Layer 3 of a small transformer language model trained on English Wikipedia (10 layers, counted from 0, width 128). Numbers have three digits each and are written without spaces.
A neuron adds its activation times its output weights to the MLP's output. To switch it off is to set its activation to zero at one token and run the rest of the model.
A neuron's activation on a vector x is SiLU(gate . x) times (in . x), where the dot is the dot product.

Input weights of the MLP neurons that the questions are about. A number n stands for (n - 500) times 0.00075.
n8 gate: 458599659366341385432291465578253375763554273288539524607319587496681595532407413405508590511273737468349442581425366548592471297406442393437596557321711657523492411622277657194599276637448460560432500534668704508543480333508492469286311646481386718573642233480417547622568508692398496381713313407612357527696477473375547424623281320378342424391272402550382567548241659801504537561461
n53 gate: 585564539554631546415395368410549676486576575514669595438728374616458646375545535534753628374444887646416094429667500592507457537486489608493539407569464420486569339327442269527493475614507599489453497423281410490383451424422671507486233399476638555571727407514514552406607479610617645496415581311655462397472565743528479588493553362556643620539612521449542521451565311486358417678229
n76 gate: 570401408367515729531275473538565466561444165530538443726341439552284397371578307467492466280600450549519604713458659450722575223699337439546427535552364360489647552602488376366592519326664407466536455784581469335762317700392492526454454316541477516382416470390409660455449534550398504615477564623757407526866715537562333677522485289523352488349567428325492243592556351570446668449414
n92 gate: 593458445394623651664531438427404431704449666431565507680627537446332463408410767518500624309519399683629385373548624604461542407406654489599344462767617372496592641477512418525389344558489470482669580356656417370413434341745753539386474311569536531614787628336257666665412382478602507596474450493774457305511504349320548571368419653493275302508604405424672445415561592567283409699594
n110 gate: 340532526665540522591732411169534518508551286459482260550606463551507273314650418500419515352406561511365664679415481432493327489302531369559485397416447359504613595585442591493418398563507443579575430536457454665471396258847303562403838607596504566504578603570474425701507403292329477534583574573421263467315536325409674349409594578470710462367558441668307630275504380753390320671570
n133 gate: 465286522380586613511451435590394446544446642572594467557693395564424562602493464405587598414658696671526436537344627570301620624826656285250357377514231438608591668271496452417620393587496563573716611295528440393500591646415387582398567534270457386358405439442715402322458500408709459353326435654430632550526287525441656746500537363348599592582457380546384551328621339592515339481439
n157 gate: 550587433273485394416439461442393488314407355613473571496372421370582622253431578583504418489686412484504446729570617480435508550694558374473595371419528559453496430573479584703752389398350556571590446316625362303709465468377374335528608500740430578813398403730610531461605286329335731595648434458345623469608354758552723188542567356331389492757308351319328433504458334504396585127651
n197 gate: 584362523407470458600473485709344533508541430608396439429561477357331481459315665522814571514663619346492570485564463791551461511441433843402416392452353519593815344644366573540678405597436588526196608323602426433526421710450357441561619465455388418562436519586549292391493523194478588629584322644534493319634412493677489664489614586586566531481728444766369440709456368213208601573481
n199 gate: 744602585449455684644434454378486378553636250528601539695486609555395419489448518554468535453500457405457566669451479385593712503183670701451472478660410577402356521416607367412681404454645586525558552557343438261590617820579394700369349478420493390400405518647479546451716518389476475560371511413504355604382579348504296602527628549694435486572548546704405679518503167385529402287385
n240 gate: 640466552447623340458547497513471440603595503344437539383754417606446526522494385546297325373613331427500469536414373273378682357393523628794300556673530592592436547421520572405494604290375402667448443491407523607431567550419567622577559642462586450587586367633599295439390648481592510506422547450297597425448463534549707457544362586427329276546647401368490529564575426448601391614550
n252 gate: 588364478513525294548335743525478390707656399432525444451587466429509402290256269533683385674500443714366626636453487370358562205585608350406530337403408496640697378504585465443715708768728400483212483414310469584462620624366389642474622482974776393696513487479380848402611522235385387427775541407837525462461483345404436496417371513312208574526366346412594509375693603565474456574736
n262 gate: 445381557453803451527551560574273478432045373757325424477600354599354342628419541504612571472572646538602401308608440572504453526489402572590276303433438463615394345391677600371357401313447435492691533381587442437670334519827733456530443694430660324540635463373444489526450769393514405352645591360523526382588632658634470416335470627568584370369441489633571436579485511259607666316552
n273 gate: 459507407205618655406304608550512550360473460550561391761760627312477450323257307507557431482496661535345564461558615500387336571264500473504321433443350588618605344691835480393186316458539516496467530452455540599504523424586573293364516715283519564440338531400662585500267345441378367426563553644582341580441594364571419676417391527712395414520485419190273612578496496476709118441530
n8 in: 598448583611624709292426464684410496601444426536539532459474575615482658486433461389582425493749263629320486606407753456497337726447399353375612360542618532521710595744646445548489634603262259367376373706618426454408529607721568314500438533433390642503522536564511493561332395711644609417675674659732461468555584367493621427399543397582364467764433389577625536630661367507365478379556
n53 in: 542590460342575543561493536415433257450284629576405420417588729646454626278484563465401566591554277454463490822391351449526558500474455716414564595516551781408434582336628486506403497573583517553631480551583431624549410647564493513647459524457599490542759256507417380543363547581510692560392437683510633555463636292514421442516764589450636500493516603497493474714422487659480377351680
n76 in: 389610439358507618350458694503422457436411448520294534343691373559577430323405380603530363414240462316534647606440490415288399611725482480691253503708455220543290516528412439474399459513466466443535470522380656503553419490544477513466449400659460462611403320467587322580532557510478452645302461777375510434476340566695380652337426417557513429483608603526413550352569604565725486479371
n92 in: 616496396599338634348460550655577326597402586451489454384336439608530469431481386286356393341357438416796728566591652539399425452485364485175118445327441626326372621697604426394542295390458512642518425471300595406583519528608596459300406461326428556522565447146216715427559450659434554535399472474585642474442552406523443622738396549634485508398302283361599466616796608360621602469538
n110 in: 629486388570472719369656582602529479550475090528493450548518425490443443429616639386621571574410551689288353405703635587622522611370466568614608463461672354451549648445564336551396395440310580583589630267648456609609715448688603503626373500468518407333446333536504504529452482616476377691547556170417174619449500448442319583375514589300368554445423326507692521453587719493671500577423
n133 in: 489701424556805576573586511550301489456440467464475261695632464468446313654677547549525575643366390637623736621314496212703373395543523302525435448213585550489263610504440452517605369657623526439345351617538452404673500403376493556493709589536607433570432643293514496382431663726283540449445602610348574500241465528606464441560352357525409504618514475567679253373444359467460519445589
n157 in: 409652363378768392511388436500200539554588537728415446392387514566496665532507507618489439653475646453561433621646418493636415636680511557593370640680452525408519451667650833428360307525615544406325429387594278609489604400525457489529569751394553459605604571479478212532466504431486205688540319764435458518504490521485550427360403432464497638526325486507543500518672291686376832412581
n197 in: 253415637390439577649313504449415580389363760584431489618612614360460485441475280284460401576348575716470314489416471478318599607442577434551415334457699580475439626632412777577599478606459496541782326577365576446424478330318460561382545402529697592382445558547445691493514515347468582600485315356504496738504446486481789358703470340500657470429418379486493701500349537917332625448446
n199 in: 176456265609469560446423532521639385389497406395517678364540316514728666489365394578461518644539352662468479388725458536531255473657611390567422601500551447689592632711437435412656468384571209408585493348370398507392571467318380448610396595552637699620419574384507330384328489561432489354676467542443621375489469407172581353486585567475634324435576306434567669489493486654662387587531
n240 in: 678556382543453559402343332548348615514700408746381628353191558601401331366388497553473671487424482507386661500616483573560454410391258727610590366517553349364630405599482430582725343490562367320450602444520592578398727631535706349493367571792275375661638452534476541404711420434497545406609638554434540605507544547437349527336438497397564587430530431598332589614480531430482433556531
n252 in: 408351454551440565281500579567481507626340698736376534646616545530425538515730598515500417493355700655591385666455353776364523746418662614817450419675178459474373489449393523561375454650492458553750530301266293467359443484718398611694323371444320476489772436511648489376348279419609631492496596467279478352550548656527534599445405391575445346504433538530474263504522504339531375670642
n262 in: 380640361433439435552752475640584557547650407752486584345577352369478402706788569451561597551485577489667436348619529430461545198596284565507573418678507504615545379436549555711358350518645397733403604607427276553418348593526431712580271683718468330472457443554551456352375278291386250325423313404339543464342489532555608556384569604334556526293507471582551493580599373482445463407457
n273 in: 586440585622246386586393317598485634381511372387485559799628496680628585427782529450569570406485601096271701556493551564672462321308423651566415474609341445525373529462619583401796504515459639515609427535347599362547603462452386313500515447445383546640463507551740220474430504702454605307238632410470590421653482543365599251443441438551375500658586445529551691637493522489594553331525

Output weights of the MLP neurons that the questions are about. A number n stands for (n - 500) times 0.00056.
n8: 355492579385686586423368377611491512292637715470504533224727212308620378388446304660318347623413373243625618345416761433519793412483284483387655625178269567473500411425719469500374680439566379513405320542722223543562377426393509633618557580430704673544708496557352428306266386334263598151537380480407183385496536522543354754473546630540252333576467564465605525569733441827530441522618
n53: 321630350434455489657581585526580520630518628413549364504517624450426388473489687431559745395374325504358518568561567547553535586343371425534382371471492532393410465475578558641546346340702352456397856392408240408574543515622609557309455546317336223436450698717515439518648489538658456680452533321711338784496453575777313432696476604602467239347593482467234529340575527572448668636335
n76: 560519264581758319388447549391538444161690318420530362525409528394405526530582463302595420623656684310461528438500719563217470622621587319406496675689944303596379424363293441396500585578519406384455266559238416338540613315281427449619475479546533596512445601323643346333353616530384732373653593492195438542348440533411680314267396668306669449584371588317442492663571522444520449756545
n92: 452399524678557419657335625532521717582460554588588477277576644472423534451796723329625709433465688751487301254366446456288617500492387624525561622658641524264405477319410437597045513594492602312573578611500475606430351360459316480591682298609504362500504554550582425590508567496504476627487419341379570022488713562366622488097195623489173417512429661488587672598461308523426509454496
n110: 516520548595709165340505372359697492458450263361508645470507492423691256535468251269355477489283520562691593735141390236505261532508548458508500558492535512425500614733629560662504496286576583459417536476570573666391426214463456468293584826575461624323513623716521630413611424379602389438254517531618297872441367504600676251483300626542566496312500594546344830525612424588798636576508
n133: 419232516443389415278237697439504709611549463300664454328384444626637597455566372552651336429339640662531655370516326599541357540492558504475577260741449694592464362504572893388440589213523582420224657504464538561408638446585380500536397559628340672434479414276607511463376288500463524769557629580774364486603466690268584579288736422391613614324677564614281548598221704590681354554413
n157: 805535555641312334492407339512261321414439430424409446659594580705445634553671710393810492534539612427557440596393519746653690536555732653299476569547590386415315420535487399531564203602648512444589478464327285366640565500585607598568719756616580571368560469323570466626368512166554873388609694337574578368442582586650651421356896520466415406620269560476541596561269500556443436517751
n197: 545594480187525496334365293308360628401573475540465636758467544508546500382410608844287546387526331520561744702404446444323578771488460446637484598325366790500495523670359453434453860867429664573381671775642627672366526442643599398456471331520618622517573523430269523574617550500383629413518370511280429548550357587525563538466245628485659671609176553484529769677638593663616396617633
n199: 345492356448269450544548588656629552536452348389738492554435563578612223582477504598419523817393484724453433657426332461625363547438669410268552234438343703529455280418807421377563634569465484175436775684428662709751345642504644345685402392350728496366239500473427600468688521517561683410504552545440358523671474704343711430546345423459524403468527337476488532658504654545545696340728
n240: 375380670405819323647655680515622514642473547447654385508565485445419451724401326455346682356435500603721351516430637548525630678342544550481432210681327622452369665430606761580316512408724294444687684263549429729528384542473661485608415571347697633423320518677777602412427578635500662671549587408435394544446626392489492318452414569321417382470563508408477421485758438408400581589446
n252: 569587546284566698647610270556410492425218536397508372446375539394627648812300650517389504492509423240654491464458500462539718695664539757646500622377601470796297574719283351699231309548483845461574533377716514391555352676587624135415668455363527581597550629517267597504600656595340663206331465630371379307235336416691302487441621434287617492701294565417403509382614242500474316353584
n262: 487526491369486651437584425635505650431401468411606539416553683487358650656448619389356377479205344279660451467822457473384794292714618284748577482381328315463470372404149688474159628578644791594582214452370467310632699895319428535527569528530734561243609669556326513391461602561357531653402554732862647563472791031441537578486733587538432755562548679441707527732601364483532567643546
n273: 798304468446555544525716376700668608513529385245418373483504488407584354496456381410660723392420446588549541491781690586764344443488395445428266404610368431606435516439671513580399115589468483570224415333338344437246545462366504371533585721604362625462526884405496338466248337753671657422495255481185304349547404627324552381421487449631575358508649599328262689386435656562593527299402

Each question names a token from some text and the token that comes next. It shows the vector x that enters the MLP there. A number n stands for (n - 500) times 0.0067.

Then comes g, the gradient of the next token's log-probability with respect to the MLP's output, scaled to length 1. A neuron's effect is roughly proportional to its activation times (output weights . g). A number n stands for (n - 500) times 0.00079.

" has", then " published"
x: 606480226628616665202608549391293631465398668497612457438460744411439270517637444497456374234600324338542594390754589512414717639605378474430298336441606496442715408700520650335648376546358791502483596730328421519508455589321309570577715409589313567522481399514810425435437661704689444242370352477128762678496566627396339557419465483658602388435414433668436646452443537643521513761778
g: 595373350423448519397779560675512412416484562562382446596736519848529442401613436583457362487511500597443662425448334453525563410631626617737466518689460495340405410423702401553507444506538537459282685519400556512473362547602438534526341514403374506372690440659459468566608569506656582329425566490509337471494386364788438380371364345633606490381539383391505453393591341454588600384242
Which neuron, switched off, raises the next token's probability most? n133

" the", then " Euro"
x: 576580509542396585318631567514216428466443730524577441469472727691456306637591487556562169326415441369511382327628443461475511314541397382402628330654699726498625603577458523557321436515395653314670411639408300484523753474420433768721360409442374498769305265329702486542422622584657473160449397502057609807660598459368348717309635547600535321424436359539593428268544451526600521645639
g: 406525394497267663412545406593505586567513505518776502559606667409399456402484486643579585524605560671688392538738422379618884394721423665524491623564610539536535454383475281567548548540528497435427601453384441555612516497922424401588420574448655618320469438337583595550553637651458563555465611453653377377514468571422524482451417373512619546692464341527609648592434712411414501535527
Switching off which neuron hurts the next token most? n110

"-", then "L"
x: 516672566558640317575602663372519611309752582485510654415476821529453410476605529617548276300438110598457475381671611596349595541415522648440635269577718480564579569233567176571727632637518713415551492926448526491543344472667403811643278406395455661569520547309684411663438560296828587179469358495514585472461661499496424697401315536554453432379506584645449521513293395520489297565714
g: 603558480526556519674591273451465413510493584650488570417509460538502633658321604600611286451373550589403459575557540454545464452540449619458593555347603402569429557524490689485546596324444593606493456595541682265598580463661353727475352453400738413624673488479414363673600384437457703613581312662397499450630502565198469507590417371487505592549426652431759440414606268490747576444278
Which two neurons, each switched off alone, lower its probability most, in order? n199, n92

"ens", then " |"
x: 836683562576638503582619555305556337527372294487728506321328631774401487581606493563626216571588296543516493399706495621261601408414444521633633267512579451527556542390576347418503551628545803341722191549370434400595742460489316652693750433354405498259496483503777457660334725476583657195284358650668480257470579438535477592578315557615600397301257646538528533481456286604319274454470
g: 479388632572502374652661579548338489439561500407499625411579528369292544561524408427498483450743537500561406259440444580394744370536530453301447644472400499553580412451457222488615533553303617720423365393656591552360507337569616712299576578436476622780624416401378446646558527405642589549644316505253586479409569446555393645371524421359565364549633537474693535499573412712564472520500
Switching off which neuron hurts the next token most? n199

" Bank", then " P"
x: 518451447561643446368543736387385472438454740512512585457353725596347313549350561489531463522480296448393514406685739650581753534294364312474501419599614450614525479492459459524393601633393650373747259540312304319539745363179525650363491382411421627518452318586714221526424813512801582260311375594360604134447588616648490823621323503757525398397491461421652489533316563600400435808659
g: 523585499461579682518521623496557396419375480509460711422437584710601598530459384591584317345534590437567546457502471486453612510745332593500487791424783674468756628451482559481533663535596513568414395460636350564562425472500449818331417526504651486491747739562506656753548416635314539320528570350612558451566581453436378493285597649494528589583423578409536544454515366670532493524340
Which neuron, switched off, raises the next token's probability most? n252

" with", then " results"
x: 626611528504663740378579519373294626559491892449601407367415705491349392364575336548584300296398322264777366385675501626386646442548336456405306383499582612498500606503362779606517237534369669443366384764359461593544603662344552567490553319487357620709387502460657430477393746490744594424465433636210700757347572513441334561438577303592413230393456603553485537374345522622507317779830
g: 404572422511539521549508558352336519601565540470596533725638462327526559569365382456494528649668465400344266481558592369624483675677525420403545470383548387445513584410546521390463394615202634525511433493469394613649492531516288351583375625364379346461341435482660421393523519429317628603575356749493441506421362460645715275525398641429644760586556442508529386482668325336451739473483
Switching off which neuron hurts the next token most? n240

" Leg", then "isl"
x: 548698387470669592542580624423425628423559463851594290655372676484738250507392483472691428575549206278334734503656335760350633342509287572651673560535754453396533531424386416506332656434482558565682533574371384272563659428254518697465370623408514770559372292547817413324503642602666496300295331596311433465549763564578377483592275353577341244293444567465485504415587559531392555697534
g: 323521334408582176564626506499499434696488478508506541549508321779519336499758570440338541314328523471351653506642551399341492514439503501570393445604463469427511572443439561475557365402454579433492623410552588553449713535611684586534624659656694466577436296389720401409428566360542475674521514536573665512651484390638673333418367485377608453469563491585289584366692397251519620465497
Switching off which neuron hurts the next token most? n240

"am", then " Park"
x: 831532795378656362450424454552623460634623443677502549611476556786431247565474699537450478456536249306301504420492469493604448471588218325357700490665497557519572606293372257523571609627620637586551297466446388607278609483051415570540605450265353569482871444465732433562318640532628477228426277297698537546537348246512492737658382545720468490389503530477655361490516409679388610478636
g: 544602590602609455462457624437116493476438486515667611515389463521330444326584373406526442531547768484480512316396627571249511623317295381417369521620471412581496424525447553463669453549482788594454241580516565269477494408415569479359510604567674392448433384535523478579516565378350442528452516687537640241438430602314409563237433593616468621419590524558524565510334509557615340639429
Which neuron, switched off, raises the next token's probability most? n76

"ing", then " the"
x: 721470518729419460348512591512425543415403335615591453402266626511540470482566379578679243159477248483575440369666558688305659516676258327561516231576651488659544596502461349436653387516336622342617191498530165534551667532448622695598600232363405492549145394429756098729303579415635562276472522643606642427456522580512399856540633656572456450355540496604509535459438593422283332651591
g: 759499485511539507775579436504482470689406385466384387486561627541293520597612573463521637529529550328666413365368401449448380570567519569499498467792382384656375500462518606622560379517545404335390465511446379555464328473311494481496629549500694504495135469357552491497483490328645479443363527399585433535367400429424307652660592203525416383417275445638582413530308621397351351525564
Switching off which neuron hurts the next token most? n197

"vers", then "ight"
x: 765657420647569363415786511569588512459577293566589436349121606651603381495663451525728558495371377456298646681615589743298641703312323420762505304554731402566509298687554440653402596502313556438484565370398679772806316491530213595689658464546493429205457560492811255320422642355302442373467378670617597507490657632493483573379540619643669338502305559565445458653540581477518498338617
g: 456520432538360532597231512509498569432517444374389367737282368485546374562746260384527646416546643497354690475596450496514332243701620539668453505457459446578548590484706480434428289296447552558447640348563594470492386484800430527359591617651593573509392414522478609575665356276466458555327486543531366438553552486677566611418533710578436576583412506503671658578411527416492650440450
Switching off which neuron hurts the next token most? n110

"obal", then " Live"
x: 641538681455500474441565509455278558436460466440640513494352641773504293588485617487410457472436267630552045252653482608423761307559435379330650609511701616468377360581563492674395381447314781357864416475207496233524624395367484623509652498446435632671461303393780308686524633337413644208333332559473542454558682561458496692460266320634424409595480515457376401600134516405445394613541
g: 328636457530294466493433385389635285340341600631600450382311549572668429442589485613694345702493369412480434696406466591595563610259546573506560570472608494278384550502601622331554421491496486514453659556347444550373559666754482450480371536429536629399457589629501509768452483398425345616506526468363538702793514502466377554350578410563639521617356621561513517475412492312284367515413
Switching off which neuron hurts the next token most? n8

" of", then " C"
x: 636679474616554604501566590316313538585369587552535513445458703816309287594575569686529396422500262504371484487697657462338505394508447457590554218679640433600605571360292650415574207477392555357528424631544274467464580396429419612654527336382241605861313349441644297701392520369751662296429596715200476707299539435652308747500580485652175485361606346616488402324391624689543353655651
g: 360335551639474633432476563331553607469513583515484460645399569481564533306431564501281494656565501523452447413399328559602481513790577648676549477391529655339482338417638317485307478516513584504662282445594383304333465631616407430564322479286596665587621562552495474603531412599383617552498331576474606345586426492411610472177268634393489389568747503413662591442621515556402410580431
Which neuron, switched off, raises the next token's probability most? n92

"M", then " has"
x: 612614483539481490497631374266359551469686589676488389357542547470482355536614464428651611156449215569523361188661507548545675455607423390397684462341683481489675461679224393622480624616439786231644518597260598298374584579439631464585172465386436726497620631554602604587380574301773601236352393645565666447383649766443392765489247380593428528143541467500539615283507485688518311641591
g: 455366510389605420537540459442305552504514505425622381456464459330408626749402267727690558630646606494444522376486683578485398597589637434566762505407551538475371318504454527412431291550440474589547327246513592332500689625391599386410667432673354516455549495293566509394604399337551622499509510354566573403482383602283493345597525283530641402673469270485683592507424402542413434555437
Switching off which neuron hurts the next token most? n53

"qu", then "ir"
x: 486682552544637620383507636357414777378615674802547381538367507734501439199407562765689542512251381567473423776518785809370515626334410373539497256430707285616546599602606691829616556566409485471674300459308333623419477798323489492588314537475415507683424272590626506396369664630636396406288425526584704487666517487651700496543435298804647447431500567499635530679644593580491519686749
g: 545621366411555434418326575671632400373439553476474501547401458584373605323577791391649417239534626402717458390534524642463580420456540611502592506530502737577577483466541614541452559444526566583698651483545394662688436509441413594598612397523462710550674427485724334476582420376374525617508509293474620581508593372360325487508497395551618510396474297418299552511536247442376511161406
Switching off which neuron hurts the next token most? n157

"our", then "ite"
x: 558653554454528533046582476525575474624469151700649696556477718587315485554595419678470156499510163586366348508583638681399388481575371411523629466542726275735563446470289489428418487643429632368472729405507371617539380444326552544485546490666305480575454614426613298797615601581488629494353542711241744354546419330344690613543663433577567386425222132614391435649736715389514592366581
g: 663423440420440508488482485488508621607564567568378493630487443579766699493552624590582486517486725478486337518688503430456476218563574531635762618499398371457536591447646633511646361421557435466480533467589502745574426498472304576568379583560229667415617471596369598438382572492544364546519472471590612512671500169436651384745564226463567554625394385356578509494563482413515767397393
Which two neurons, each switched off alone, lower its probability most, in order? n197, n199

"L", then "M"
x: 554550347603582500515770391346470553549419642763583385424302580540662399528665252364784422286547281634468201392708527389231654346440341467557634354436780462546742638566272361470506639545473597415650639504367286200411478443411529621611286401317450619584650507543756432412561760204755668400538382565485626364258605553611639447482318383702498658361366571471747580390602444564663279579577
g: 450635305524527563495506579469563364462418624579477443461490459377546368496482634457361523377562409567533538557452463234637654447323430468465503498392623451572238405482608486514347515415638285440473768431680433532467481666550524367527249678426503467632463604635501532380387598617615340487516625753393323547464547601655446633412353594555182494489330752744339473552518396494578702436556
Which neuron, switched off, raises the next token's probability most? n53

"M", then " is"
x: 609601501545480506481636381254379546457684582686460371361520553469472358515609474439636596151464222563520364206667524543549672478597421390395686451342690485492664467696237395617459627603458811228647517601269613302374595594440630473554157475382442726491606632563612574557377583307770592204371394637567652439377638769452391769490242369569399522121521469510556604286504474676497350642573
g: 480481495392616475509507385361344564476514498358535460367403380282390688824505399649655557599574537435507587455405696489363387613385535458616723476410632513690347298406345544472406371486435594559558239307506511401472685574444583404467718440567417507416479522281453517436445435309511624487529453355517531397492382560362598207428544263415582422528367311517689670511400483473540389518341
Switching off which neuron hurts the next token most? n53

"ss", then "istance"
x: 770465556598589466418614719616435511481407536651493579536454555761649332518304382372556655668298324406328339604713556587669577737400429446489369311605635466314640469579659629808506619482437535655496467690238452371328463537387254480561406612257703569452342498544707173255374414603459799370466234480413321455426716518473233653546254372974399483519456400568660435346693539379533468474480
g: 284409440364592608683611675450430481636349608537742594634740481735576598384481617459390772505397551404261457528629568406546472414575521576567309542405382517585518469419534362435551452365394407647536662381624553237370605396589543303405491748477503419607328468478565502359423479435478435551444606496389410627523478433790582476511518454396450649530469593551414596529699478262358463513360
Which two neurons, each switched off alone, lower its probability most, in order? n8, n92

"on", then " Gallery"
x: 718708426613507586604535485425491587562577459545551529302442459617541472524577433611591281376367491420456396342616526699362385423565424600545548375792746735601485771259519329626569524570413626449591482523351495272455534552197196710519510414249340690245465460377784456705583406443568478117249295498457580359537512658527531653718320710757333471298174669448533505528313477510530198502670
g: 539333376459480538284551524316373482493507672414474451422443756473493557354366486487357533325729431603354505348531412434513591342627562491490651427497699522450337540666697353359641461466448468484391591508517705475479497400501497623606651588420438426575661398561449529621508540365483405507728491636306517551536381510410449609220344332523353349444322797335540538694648381462544552552326
Which two neurons, each switched off alone, lower its probability most, in order? n262, n240

"ume", then " his"
x: 706560507511530550191737510405353761417423358450569350282391499694148468581585382584593294363523199269526545441578512605432667332628134374543517529363734543598398478436230524411437527801416757535582410449618250614470492582324571682520676358591372518587416390408698363916463583541575356309309443546374414390547538531677454760426492393744497411559684399812559479509556618611576533673705
g: 600359418444460412571583542793469689691469426562349629467568786573479689349457278440785594555630460273747571471520413638502336522512649660516439561613384514734419478411485352561424472508571406432422286587522395579498431266320532452510407615430593579640496559580649512342441595438389441567509541524609577343415362467371455646560285435426395424344456453624548571464367438512491360603373
Switching off which neuron hurts the next token most? n197

"b", then "ox"
x: 507560706451567398480572511480605549441484669712548641193611471623486291338331589699577408418381358709347428338646660451731625538476655566486638662426661301455833418395581590509345437581519484405748544754576209475474625306393578567391418459227304565574503350755613213427605415531692486364401344629595423564604540495938368453559430364798437470405456485796787669579390643448329276604779
g: 539499409628471536643714506588722396332269554290486512408413494481445628453378480437507676226500611678438508352391444526397509266379410576578465786448637353480620605448447503587510530548526403592484564456379497645641511577572509561657580581299406528267526641404475512575618570337663328299430447276588700578543603550334437408346519612386365474561427479483615442479530396610496486790584
Switching off which neuron hurts the next token most? n53

"ment", then " ("
x: 834486356530459196353728537381361593258422543756582478350316706517342401628554586606653482344444339502406493484450476755413531571541301389564524360464608496565381473562421275484449510473301721376729164551448244495440555674311296510560658467334421687710280304338660264564520557570488599286371444791594565162364645723624540787405382588532512435336488306377677556397483474404325421561691
g: 466494295623484494499455462528471520474317449527382528430413558493509335537311798515386492528547381554338514587496403510439551171605460538602649475705390353390460388554704515538374443383681634518462547481541539283326423469577370504645730720621530500559306484615421353404493318357733610363612443708625508599497395454503370667704565562532575582662510481323538505513383647388676373536477
Switching off which neuron hurts the next token most? n197

" jud", then "ges"
x: 598635254558645314228470565389479779589533586693798340782387691512583138514581396507390387657584374338481636333750546623562598537391306507551713643508601394653559479544486541670421617543482666466460482602432276463674546500208555762473284514479380623552325228561644586447487858491638538306415387637301527379558667345551535513413333420702341183584418617545456588309623457502305582651660
g: 292599471468549704592240454616490395408761256505663351466369536393575436646349295544575444726459571445436517563429676481583649676450538518330584484402567334577624504535661408506485598644367489524705559365610572666265584575609452307556488376669378557559382450525625505349446459493521374455665539466337691519478460457402596268432594527428619621635622579357402463488556434401433557605653
Switching off which neuron hurts the next token most? n262

"ab", then "led"
x: 442662536509442389544431477570446672216535650549696634626620495331562274603497648527342503208259276458411441216678783759625687509491464440323687467516636579514567472606213514642369523527534439525542658517448470612561623443362853375613534567254457559467562342533704371453457589493374237280246302568703318597505710296472612649748469512617445420671561464778309564670361601446291621494855
g: 416555625422521417361684594504307474627269551559538708489422505442593604604635330490442342454379690651596492493509720515559387592235481404434658505385511391599444538442568395357558248474463759558509315468667512506603691505629538396436721491540749684757470495405414414606392432434447684490525571434447357294541678416460521530439435378544659490569535471444592432680471721508372526513483
Switching off which neuron hurts the next token most? n273

"|", then " The"
x: 439798434698534481538526319461538545579525656668567196765248521435624370402601617658456337487585435416504455721768720388370730596681528741176521487402741618441827502631413551653701568583568707480576574397572440423607390449543345474698551425536381596580294353495432507615434673554657327188641384617552784663690560609421115607461576364422412274429627650674491527391595548667634411552717
g: 518644495381488530706334736532388344413396557335538651454399543664492684330337516666493488586441370581499449497497291620443458541441615285592514415436492782574214544573503695565596543730477478583441604622560480493325549495234497490518468359523386675518393541315451392491525598414600279453372566493532341613492452522463371621469545501517579332531441607668568493516162460432304500518390
Switching off which neuron hurts the next token most? n76

" BBC", then "."
x: 526536501424407437215613637450303498388524651488635413429345766453336310427591344416431452559449357413423535212717540576576778589537357491363590481460693655357464656759432524606433525506579658371593551635307373419542624445302254588542389237289256504488547359549697428760413794524895672273413254650400562340507761497543301811315320491499571308594229475458531514394381574565440575677434
g: 540305533361572401612423737488365444550630421337621373328666551288250609572379519495604495471445626377430599482537415450454566578497508324707483417505476627423341354395508349479390588552398433384480424465420381515608325456313557507668774524551231547469484716437498384339570594282454537554636531520438411343576556385627475429463569319556524466556231381548687626502658473397320524531356
Switching off which neuron hurts the next token most? n262

"M", then " with"
x: 622595514527463502488640367268385549429667565672479389352505552448468343520619484426623556164474227577522355184674526568556678492575442392395680432351678479498655469694238388629462622631456812241676507598256611293371606574406638490548168471377433715496633630575596568577374586306801593232359413648577642432383642764478399776477244366564397516117521462504553616309534493669495338650569
g: 538490486416637429578489601348367495551379618401501544328354383582337655630385179481581566409353486350557386375362652568260481589553594430563485463591527491590426529593289616520390446361405577339286373398502583462437511515507549348443537383669542551486619579326520272555672426212480540482526535410623427131422381550306488325513547470323638533534308461489560717494534409580444537482585
Switching off which neuron hurts the next token most? n53

" UK", then " cultural"
x: 615430498549628525245610575466386470508465776542599379424365792397391319273686284451404403387476262577528465277598423525671836597645380451371586438549681478366601578721399509716366598525566538336699497679262187298566732348434322682529472302428255487585654556479751236733514721466723520340528423724422583346523793547561353820372342441565496309513319581589485392492488600653501516556495
g: 508458254375443591550352475324412490441340627306363599661433321688317365412497607582558504683581502573619525473613504490405388398515718536501417413585620363363447599508431513583566248449278423463457535475499387468636348680454348671640479644503437305512519488352486647548362476440432537435587579636384495648461374374557595400491234358566426662676555281511517332281520572670387517413422
Switching off which neuron hurts the next token most? n8

" Mon", then "itor"
x: 526636314548648604190860707340529653334599630741431485573382572511564328469516479456365527594383152439436741489772418602417513396425346543655706428590768439472668792536348375708390628297428718473550467571325346320565520483271349620237371582455457686548384226560744573384509610348584543266346309593289642444629519466478587674542326491639320342267287544558672706471501492595469595607538
g: 449433425458442499331762582430328476502505515558555656501608437412640595489696613484675354429624485464485384562348529744443574378296575492290684552526234383650492391391779574608656518358577623401520574380639446491530744536452605522463505555499517327366414321570428289620396619526459284566528549371543422489445479373462616536671556772603722433519510495404542580437491660531500367468350
Switching off which neuron hurts the next token most? n197

"est", then "ion"
x: 568669557523594595492477525468434548125429373607580594444374818371251470465615429597403366512340313727434277573573670533177542449425366530592778369260733469488630400619340534285500441698447560446603551573469201489472615792401442729712669390463531464727402433295550557721494525760525337285238341699642339522779455279582535590395486375592451421239472438491602463569549652466084461709595
g: 513526585607432573458629392436556310478565481580370560506661721373679492414461813448641626554381494405403528657453564697315326453347589496526628554602550340533486424600776573493431577538484473542334632588352644524279310378399486752483531527549419607547594366411462658447499529770432431647476520429505362508701406572699431404655502382387557543510487658471363403488777606439426604409487
Which neuron, switched off, raises the next token's probability most? n8

")", then " Act"
x: 563307425467680550371638620233321602416466524641626448377470756448432437493714379669653156360481223612400660452636599532434627567683533627517658535614670593620704499556419389841555515598463590366560289429582233397436349718433562787550665432435352577675495395408537419474442637277618402151369198480257696445444653519577341479339579504482418367262346515556790558342340555643600570740605
g: 582698440566414403474492447641517471647551659498522555593530696646413573595329622641373550562577446659340386665370257646748529400421649373381463546664538671561558388565581385340428428410627469214640404519657485383400627435268523461562328622347461519616496554603528324485374460420504470495512426586545587689462518420626467604558262354701489420507625628583380347492561406552410300375604
Switching off which neuron hurts the next token most? n92